Layer 6 of a small transformer language model trained on English Wikipedia (9 layers, counted from 0, width 128).
A neuron's activation on a vector x is SiLU(weights . x + bias), where the dot is the dot product.

Input weights of the MLP neurons that the questions are about. A number n stands for n times 0.0045.
n71 (bias -0.212): 6 -24 -25 -16 18 1 34 -26 11 35 -4 33 36 -10 -13 7 19 -5 5 9 4 11 -19 -13 28 30 -6 31 -5 50 39 6 -63 -37 -12 -29 -7 38 -42 -37 17 9 43 -11 16 -7 -62 17 -88 -15 -18 -8 -8 -45 -40 50 -2 -60 37 36 -23 7 9 9 -12 -4 13 -16 -7 -17 -78 14 -7 8 -14 29 -16 34 12 36 -26 -16 9 -16 -2 -3 -6 -48 18 28 2 16 5 21 -26 17 -7 -22 -10 2 -41 15 -6 7 18 17 21 -8 -3 -32 -46 -24 27 54 11 36 -6 -19 -35 9 5 18 -15 27 -3 8 9 7
n86 (bias -0.260): -7 19 -32 32 -10 6 25 18 -2 25 25 32 -24 -15 16 32 30 -44 16 7 -17 10 -6 -18 15 -55 9 -30 20 -8 -26 -5 36 19 -16 18 31 26 -31 3 0 -41 1 9 9 1 37 -9 -47 66 24 6 -39 31 2 -15 19 -12 24 7 5 33 1 -2 -8 -6 -17 66 -10 -14 -13 -31 10 -2 -6 14 28 -36 -24 -21 25 25 5 -24 -2 -53 -36 18 -25 -16 -51 -26 10 -7 -12 -8 -81 -39 -28 -62 10 6 -9 -37 -3 -6 -31 -41 -11 -9 -14 18 0 -79 47 -5 18 -48 1 13 30 26 -3 -35 -14 17 -21 14
n90 (bias -0.185): 13 -38 17 -6 31 55 7 -7 -13 -19 1 4 3 -56 -35 -12 68 8 -12 -43 20 -34 19 9 -33 15 -29 -18 9 12 3 17 -40 33 -17 -37 23 12 3 5 -8 -17 37 -17 20 24 -6 -76 32 26 -36 -8 18 -8 19 47 -31 17 -30 -29 33 -3 34 -12 0 -9 -7 -7 1 -30 -1 10 10 58 6 3 -5 8 11 31 41 -39 18 17 -1 -8 -3 -3 -25 -48 35 -3 4 -75 -68 2 24 21 55 -10 -35 18 -23 17 -50 -55 62 12 -15 62 14 16 -26 -14 -21 10 1 16 39 23 3 -12 -56 -19 23 -26 -14 -18
n99 (bias -0.231): 2 1 3 32 18 -6 -15 3 35 -2 16 31 16 1 -2 -53 31 29 -5 -11 40 -8 -17 5 4 20 -8 -30 -24 -37 -24 16 12 8 2 15 -13 -25 -60 -14 -12 -27 12 5 23 1 -1 -18 3 11 -6 16 36 -26 21 58 2 79 14 43 9 -19 56 -62 43 8 23 -36 49 33 -5 36 -11 26 -33 -29 16 -30 16 -29 2 7 33 1 11 9 -2 30 48 3 -17 -16 -15 -1 1 57 -7 -27 -8 -9 13 -25 -3 -13 0 4 13 -4 6 32 0 11 13 -30 -29 -35 -26 18 -1 -15 -9 -30 -7 42 44 -46 -14 -1
n119 (bias -0.285): -55 20 2 -29 15 24 29 34 20 -4 -22 8 37 33 11 8 23 35 -10 8 -2 -48 28 14 51 30 -25 42 -40 -22 34 18 6 14 -17 -13 13 -6 -13 21 81 -4 -3 -9 28 -37 -6 -13 -14 -47 -20 -37 35 -22 6 31 -48 23 44 -1 26 -2 44 11 -33 -41 22 24 10 -63 -13 -10 -26 2 57 18 38 5 -41 3 25 -10 4 4 -9 -6 -17 11 -7 6 -41 0 -4 31 2 -25 3 21 -17 -21 -61 36 -8 -32 -20 11 -26 -30 -2 6 10 27 14 -16 -10 0 11 0 -12 -15 17 29 25 -15 52 -68 -43 -7
n155 (bias -0.267): 6 33 9 -3 -42 33 -17 -17 20 -28 -3 -25 19 1 1 11 -22 -23 -38 -45 -27 50 -15 2 27 9 21 2 -25 30 -63 22 18 65 -21 -26 1 -23 -35 8 -17 -18 -38 36 -19 5 -3 10 -15 -4 -28 11 -55 -6 17 -10 38 -11 1 2 0 -12 -20 -19 8 -66 2 25 -38 -8 -7 -21 13 4 45 7 5 28 -5 10 3 26 5 20 -37 3 -30 -32 -35 -19 -21 -13 20 62 -31 43 -19 45 -37 4 -6 -27 -12 46 12 54 34 -30 -10 -13 -19 -33 73 58 8 17 28 -50 -11 13 -39 -7 49 20 -2 1 -5 -42
n182 (bias -0.218): 28 9 1 18 18 -5 22 33 -5 -6 65 32 3 2 35 11 1 -19 11 -10 -38 4 -10 27 39 -20 -36 7 -12 -29 26 -38 -26 11 -20 -6 -5 -4 46 42 -7 -3 10 -12 22 2 47 -27 -29 18 7 -8 42 34 -13 -62 12 2 -8 36 41 4 27 14 35 -9 -18 14 5 3 12 -29 47 16 -53 -23 6 -31 -9 7 13 -56 37 -3 2 15 -4 -23 -16 37 -19 -24 -22 1 3 39 -94 27 37 -17 -22 6 -1 25 0 30 -12 31 -74 26 19 -10 -4 6 11 17 -38 -32 7 -23 -37 27 39 15 -16 -28 48 -8
n204 (bias -0.167): -3 18 -27 -8 4 26 -20 38 3 -11 -25 -48 25 -11 -38 -4 -13 -37 -23 15 14 74 17 -34 54 -39 -14 41 -4 16 -13 6 1 54 52 -6 11 52 -25 18 -8 -9 11 -10 20 38 11 -9 57 -14 -21 22 -2 11 18 40 -17 32 13 9 -23 -2 -35 18 -27 26 -9 48 45 6 -20 9 12 3 2 26 -1 4 37 58 29 -35 -15 -23 14 -2 -3 9 90 -8 -50 0 -12 34 -7 -22 -39 -4 3 -47 -1 18 -38 18 16 30 -46 -3 50 4 -28 -19 -11 35 58 0 67 -75 12 10 -4 17 11 1 27 -4 -11 37
n287 (bias -0.203): 23 25 3 22 -18 -9 -33 13 -40 20 29 -22 -31 77 13 -18 -58 35 17 -19 16 4 -18 12 1 -34 7 56 52 -19 39 -39 -32 -18 36 22 -47 8 -32 6 11 -1 19 41 9 -12 -24 -15 -15 7 19 -30 32 13 -28 -37 -31 -18 -8 -4 -2 -33 -24 0 11 36 42 53 25 -11 8 12 6 -14 18 -7 -39 14 19 9 -54 -2 -38 -28 -3 -14 -51 36 34 -16 27 14 -6 -47 -6 1 24 -14 8 -2 -16 -6 -5 32 34 2 -7 27 3 -10 29 18 -13 43 35 12 -34 2 26 -23 76 -27 72 -15 -5 -29 44 9
n322 (bias -0.110): 30 -5 1 -4 -32 -11 20 28 -26 -23 52 -38 11 28 -41 -8 -2 69 5 -42 -9 18 -5 -18 -40 -17 29 -5 2 26 -6 -45 49 46 -48 -3 -32 44 -16 -2 63 18 -13 -8 -5 -6 8 -23 -10 17 1 49 -1 14 27 20 23 8 20 7 32 -1 49 -15 14 -7 11 16 -47 -37 -28 -11 19 64 -31 7 13 -11 9 31 -23 77 13 -22 -14 34 5 15 2 -23 -30 19 8 14 46 8 -58 -34 -45 32 -23 0 8 -11 -20 1 22 -15 2 -42 -9 20 10 -15 2 -14 -6 -17 -1 -34 -44 -4 -11 -47 6 4 -6 23
n334 (bias -0.214): -12 -56 -46 -47 22 4 9 -28 -26 40 8 -1 15 -14 -30 38 -30 12 -53 -7 7 -6 30 20 -19 2 -15 -9 2 -40 -1 23 29 -5 -6 -21 -50 30 -21 -13 5 -13 -15 -9 16 -28 -35 -68 -15 -5 -36 40 -1 -39 -17 -3 28 28 -27 -5 64 27 -7 -19 22 12 18 18 9 2 -10 19 -19 -16 25 11 -7 -12 -13 17 5 22 -44 -33 -31 -30 13 4 34 11 -18 -6 0 7 -37 -2 -4 -7 4 -17 19 -7 2 -47 1 9 28 -42 -8 23 -12 -14 -54 -34 16 -13 -16 -1 29 -20 -32 -5 7 36 13 -5 1 -63
n433 (bias -0.178): 14 14 -22 18 -42 23 6 -20 -1 -31 -3 37 17 53 22 -16 -66 13 -20 55 -3 14 14 -1 25 47 28 33 0 4 28 16 3 -26 -24 75 12 14 -22 -36 -7 -4 -24 19 -11 -1 48 23 -22 29 -16 -12 52 16 20 -56 16 40 -40 -61 13 17 23 -7 15 11 -41 -36 18 1 8 -4 -16 36 -22 -12 21 -4 30 49 15 -36 19 0 36 -41 5 14 -24 -5 40 -60 13 27 -31 -34 -16 5 3 -29 -9 5 -36 13 16 -20 31 -49 -42 -2 42 6 -51 21 -34 8 37 -36 18 15 24 -28 2 3 24 -50 0 30
n439 (bias -0.147): 3 -14 23 -22 -35 18 -23 52 -30 4 -3 -20 31 27 -12 -16 -27 -48 29 32 5 4 -33 -26 3 -23 3 24 3 -53 27 -33 -42 30 5 -6 23 12 16 35 -19 -62 -15 5 62 -57 -38 -45 9 -37 -18 45 -15 28 28 -18 16 -5 7 -3 52 -28 34 -5 8 -11 29 65 -3 59 -22 -3 11 -3 21 -34 33 8 -34 25 3 27 4 -51 -20 -37 -41 22 30 5 2 52 36 -38 39 6 -23 -41 -33 -13 -29 -57 -8 -1 -26 3 0 -6 -36 -1 -47 1 1 14 -8 -3 26 -18 23 2 -27 21 -8 -32 13 -43 -42 34
n440 (bias -0.314): 39 -27 17 -23 29 35 -70 49 -48 -7 -16 22 18 26 -41 24 29 53 2 36 12 -20 25 -43 31 79 27 30 -18 68 15 31 -16 33 11 -36 -6 -3 -26 -12 30 6 -22 36 3 -14 -2 -5 10 -1 12 18 11 40 15 -58 13 38 13 -20 11 -39 -15 -14 -31 -12 11 12 21 56 -18 -2 -10 0 6 -12 -14 -7 17 -15 26 -10 3 7 29 -53 -21 -26 -13 13 12 21 -5 -2 -22 23 -7 -9 -13 0 -13 -5 -5 -20 -4 -1 19 15 7 -55 38 17 15 -1 22 24 -14 52 15 16 -24 -12 -11 3 2 5 4 -33
n466 (bias -0.230): -1 21 15 -24 6 -13 48 -5 -9 6 -40 -14 11 37 51 15 19 28 -6 -20 0 24 29 -58 26 29 -23 -18 0 33 -89 -13 -43 16 -1 5 -38 56 -14 -16 80 7 10 -26 14 -1 -13 -5 7 -36 9 -30 -14 42 -39 -13 -1 16 -53 4 1 24 -24 25 -29 7 4 35 21 -54 20 20 62 65 -27 -15 -10 12 21 25 60 -33 33 0 19 51 -25 12 10 7 -17 8 -3 -5 39 -11 -50 -39 4 15 -8 77 39 -31 47 -26 -53 -12 -17 36 -19 -11 3 -4 -42 35 17 10 -52 47 -19 -18 -3 0 -37 -56 -26 -33
n475 (bias -0.336): 2 -16 -2 -9 70 13 9 51 1 -41 -44 21 -49 3 7 -44 -9 10 -24 -15 29 -2 -44 14 -6 -20 9 -19 -23 -6 -1 -15 -34 10 -13 -13 48 -17 -22 -8 -17 25 -23 -29 -7 -12 27 -15 3 -22 21 10 -12 18 -2 -28 -27 -6 -19 -2 -31 14 30 -11 18 -6 -48 -31 -33 -27 29 -23 73 24 5 -21 23 -24 -47 -1 8 -28 -35 25 -16 19 -29 -7 -35 52 1 -14 16 19 -12 46 11 -66 47 -15 2 -7 61 -22 51 13 -6 -36 -30 11 -36 -55 29 11 -3 62 -9 0 17 -8 -69 31 31 -46 8 21 0 -4
n480 (bias -0.277): 7 13 -16 -53 34 29 2 67 29 54 8 -2 10 23 55 21 19 -23 31 -48 16 25 -44 -20 8 -3 4 19 -40 20 9 -34 -31 -25 -29 32 37 -3 -3 18 -4 -25 -58 27 23 22 -11 24 56 -59 24 0 -70 5 4 -38 29 -26 35 1 19 -3 -49 -12 21 49 34 33 9 17 -22 18 7 6 17 -11 -35 29 -77 52 54 -21 11 -57 4 -4 -13 24 20 1 19 0 35 -7 7 -8 44 -18 23 9 -41 22 44 -5 -12 -36 4 1 4 -70 15 -33 35 56 38 -2 36 3 19 4 9 -8 13 -11 -8 -28 36 16

Each question shows a token from some text and the vector x that enters the MLP there. A number n stands for n times 0.08.

"ed": -28 -12 12 -6 5 -39 6 2 -16 -29 10 5 -16 15 -7 4 4 -13 -9 27 -25 -31 27 -24 0 -24 11 -20 6 -11 9 4 -16 -7 10 -2 -12 21 22 -9 -10 7 21 12 31 30 -14 31 -16 29 31 44 -9 -6 -12 5 10 21 -1 5 16 -6 34 10 33 -3 -3 11 -10 -12 6 16 -7 24 4 1 31 48 5 -26 -32 3 3 8 7 9 33 -26 32 -19 8 -9 -33 -19 37 -20 13 35 6 13 68 6 -10 -2 -4 2 8 31 23 4 -20 -4 -48 -30 -2 -32 -14 -7 38 2 8 22 -13 13 44 -5 15 -17
Which neuron lights up most? n334

" b": -51 15 7 -1 -9 -8 -10 -22 -26 17 3 0 18 17 10 3 3 -25 -8 29 15 17 0 1 -9 -19 34 -11 8 -1 7 32 -1 22 8 12 0 29 6 9 -10 -16 -23 10 -19 39 -3 30 6 0 11 -2 21 25 -51 -10 4 -12 -21 9 -13 -25 9 10 0 -21 7 -32 -4 -24 -11 -15 6 -10 -3 25 49 7 -25 -2 29 12 15 27 17 2 13 -7 10 6 7 -13 15 -1 0 -7 -1 39 -32 -23 75 -10 10 -3 -12 -6 -16 17 10 -8 5 5 -31 -30 -17 3 -25 13 27 -8 28 36 -13 20 49 30 13 0
Which neuron lights up most? n86

"emb": -43 -3 -5 -27 15 -53 -9 -21 10 31 -19 5 -12 -2 15 41 14 0 11 19 11 -4 -6 -34 -11 -2 -4 -14 4 6 13 16 9 12 35 7 -11 -6 25 26 -18 -21 -25 43 -13 -1 -5 42 3 -17 6 -2 -21 12 -29 -9 2 -2 18 -26 -28 13 -1 -8 10 -12 5 -38 -5 -28 -29 8 21 -23 -12 25 -7 27 25 -8 45 -3 -7 -6 51 -17 15 -15 17 12 4 -5 18 0 36 -15 -22 18 -30 5 42 -11 -12 29 -21 5 -37 36 14 -34 7 4 4 -5 -20 -5 -5 14 18 -19 48 13 4 25 21 -1 19 -6
Which neuron lights up most? n480

"che": 9 36 8 -37 -15 -31 -11 -13 4 3 -17 0 4 14 18 -18 4 -11 -16 -21 7 4 46 -8 7 -27 25 -14 0 14 5 15 1 -7 -16 4 -28 24 31 4 -24 -14 -40 49 -17 15 -7 -35 0 20 7 -18 -10 -22 25 19 9 -6 -3 -14 -5 20 -35 8 -29 -22 -9 -5 -7 6 -7 -10 8 -18 11 18 29 31 -31 -8 10 -29 -30 14 -15 -7 41 -1 -13 -21 33 25 0 28 1 7 4 53 -9 34 56 -17 -9 3 -9 13 11 15 13 -23 -4 -10 -28 -9 2 18 21 2 14 10 16 50 -19 39 14 1 50 2
Which neuron fires most, and how strongly? n155, at about 3.8

"l": -6 -42 -3 0 -17 30 18 -16 -42 12 10 25 -15 34 0 10 3 22 4 6 -9 22 -5 3 14 -9 -26 -35 23 22 -3 1 -6 16 -2 17 -23 33 28 -10 16 -23 -41 44 -13 10 -3 18 16 17 27 13 3 -27 -19 -2 7 -18 4 -7 -10 -24 -2 24 1 1 31 1 -20 -1 -1 4 3 -5 28 -4 39 13 -13 -27 -18 41 -7 27 79 -18 -52 -20 -11 11 -5 -10 17 -31 19 -3 31 26 26 46 16 1 3 -10 8 22 6 26 8 -16 -8 -32 -28 -12 -10 -32 6 1 -11 3 12 30 9 2 22 -7 10 7
Which neuron fires most, and how strongly? n287, at about 2.2

"'": -21 1 -2 -31 -20 20 6 -18 -4 -25 -2 2 17 33 7 2 19 9 -13 -17 28 -25 23 17 8 -22 4 -25 -6 7 22 -19 4 -27 -6 12 5 29 6 3 11 15 9 -17 15 30 -10 -2 -2 15 -35 2 -34 -12 8 3 -9 -27 11 -36 -26 -3 17 -6 -1 20 34 -24 1 0 -14 -30 26 -4 3 9 6 51 -20 -12 -4 -7 4 11 15 0 11 42 -11 -24 35 21 3 -28 -23 4 13 42 6 39 15 2 13 11 -1 -34 -30 8 10 -6 -23 -18 -20 -20 -38 0 -2 -27 30 -1 -1 45 -49 17 16 -5 29 22
Which three neurons fire most, strongest first? n90, n480, n71

"m": -27 -6 -12 -29 -21 -35 18 6 -37 1 -7 -18 4 1 20 20 5 -12 20 -8 -7 1 -25 1 -33 -14 15 -14 -7 28 -12 -10 -6 -19 8 18 -10 -20 47 -7 7 -26 -8 -12 -28 54 7 30 31 7 8 22 -4 -19 -17 -23 -29 -9 7 -12 -2 -22 -9 -3 -10 20 2 -13 -16 26 25 -32 29 -6 18 -13 5 32 -10 -3 12 -3 0 33 23 8 29 -3 -4 25 -8 3 4 -13 -12 -20 23 11 -31 0 80 19 2 19 4 -4 -17 -9 15 -12 -13 19 -36 -21 -6 -35 12 -12 25 33 -22 20 -18 1 13 18 -4 29
Which neuron lights up most? n480

"os": 8 -5 1 -22 -19 -4 31 -17 -51 -24 -24 10 -6 24 -20 -3 6 -22 6 -19 -19 18 -8 8 4 -21 4 -25 3 -10 16 20 -4 20 11 8 -11 36 21 -21 -7 19 21 26 -22 -5 -24 15 -13 -11 21 5 -16 -5 14 24 -34 7 -14 -14 -9 18 -15 3 34 28 -12 3 -1 -32 -3 4 7 -26 -5 -4 19 29 5 -24 -19 34 -22 18 9 29 61 -16 -15 -2 33 -13 3 -35 17 -36 -26 32 27 55 25 14 7 -24 6 22 -9 39 7 -14 -9 21 -36 -28 16 -32 -11 3 2 11 35 10 -11 18 12 -2 14 14
Which neuron lights up most? n287

" the": -25 27 29 -16 -16 -27 7 3 -9 -9 -18 -31 -1 12 -21 -20 -2 26 -2 8 19 0 18 23 0 -13 55 -24 -2 15 -19 28 -4 10 20 -5 38 35 7 37 -11 6 15 9 32 -14 -5 10 -20 5 10 40 -22 11 -9 7 2 15 1 8 3 -16 17 25 38 -1 2 -13 4 -27 -29 -9 -21 -13 0 0 -1 38 -21 -7 0 20 12 51 24 8 -5 -27 -14 9 -2 28 -10 -8 25 -5 16 38 -10 9 40 -17 -10 5 2 8 -22 6 -2 9 -14 -10 -13 -5 5 -3 -11 3 -9 -1 -2 13 -34 -2 44 -4 32 55
Which neuron lights up most? n322

"86": -2 18 -18 -20 -27 -12 -3 1 -28 -20 13 6 6 -4 -31 16 -25 -11 -32 31 -9 -6 -26 12 14 -7 6 -28 -12 -17 1 0 8 1 -22 -1 -1 -1 -3 3 -6 -3 -27 39 -15 22 -5 31 -18 8 -26 1 -9 22 9 1 -2 8 32 9 -26 8 -1 -9 -10 -1 22 -4 -32 7 32 -16 -28 41 -43 -4 22 33 -13 -27 19 -11 -23 20 17 49 -7 -11 -18 6 41 -18 -8 -27 21 4 -4 -2 -9 28 43 9 -28 -8 -6 -8 -8 -2 -63 -15 16 -16 -45 4 -2 -26 -24 30 14 1 9 15 4 -34 9 -5 6 11
Which neuron lights up most? n433

"ich": -34 -2 9 -22 17 -3 -26 -7 11 -33 -39 -7 2 15 -19 -19 8 39 -16 0 3 -6 9 6 15 7 25 -4 -14 -5 18 40 -11 -12 -3 -7 10 8 57 9 21 -10 -5 28 -18 -12 -21 17 -9 12 -22 1 -18 -15 14 9 -23 24 12 27 -4 -22 0 -33 29 -16 41 -16 -7 18 -3 -22 -20 8 34 6 -4 6 -20 -9 2 8 -12 23 26 37 -14 22 26 24 21 30 -7 -4 -18 -28 49 54 -4 29 16 -18 -4 -3 -12 -1 -9 -5 4 6 -13 -2 -35 21 -24 -24 -2 11 3 -6 3 21 -7 16 37 17 28 25
Which neuron lights up most? n119

"ward": -9 -18 15 -23 6 0 13 -22 -20 -42 -41 4 -11 4 -11 -20 9 8 -21 -9 18 -20 15 -3 18 -1 4 -20 -5 15 18 26 -12 -12 -10 -10 0 15 15 18 24 19 -3 -1 14 13 -19 18 -11 22 32 17 -18 -13 -16 3 3 2 8 34 1 -15 21 6 -2 15 -8 13 -41 -2 -28 3 -4 -1 -1 10 19 43 -10 -40 6 -7 3 9 22 -2 19 8 22 -6 3 42 -27 -22 -4 -24 -26 49 -16 44 34 -6 -23 -3 -13 39 12 19 20 -21 3 -25 -28 -34 -3 -2 -9 4 10 8 21 20 -11 -1 49 3 45 11
Which neuron lights up most? n71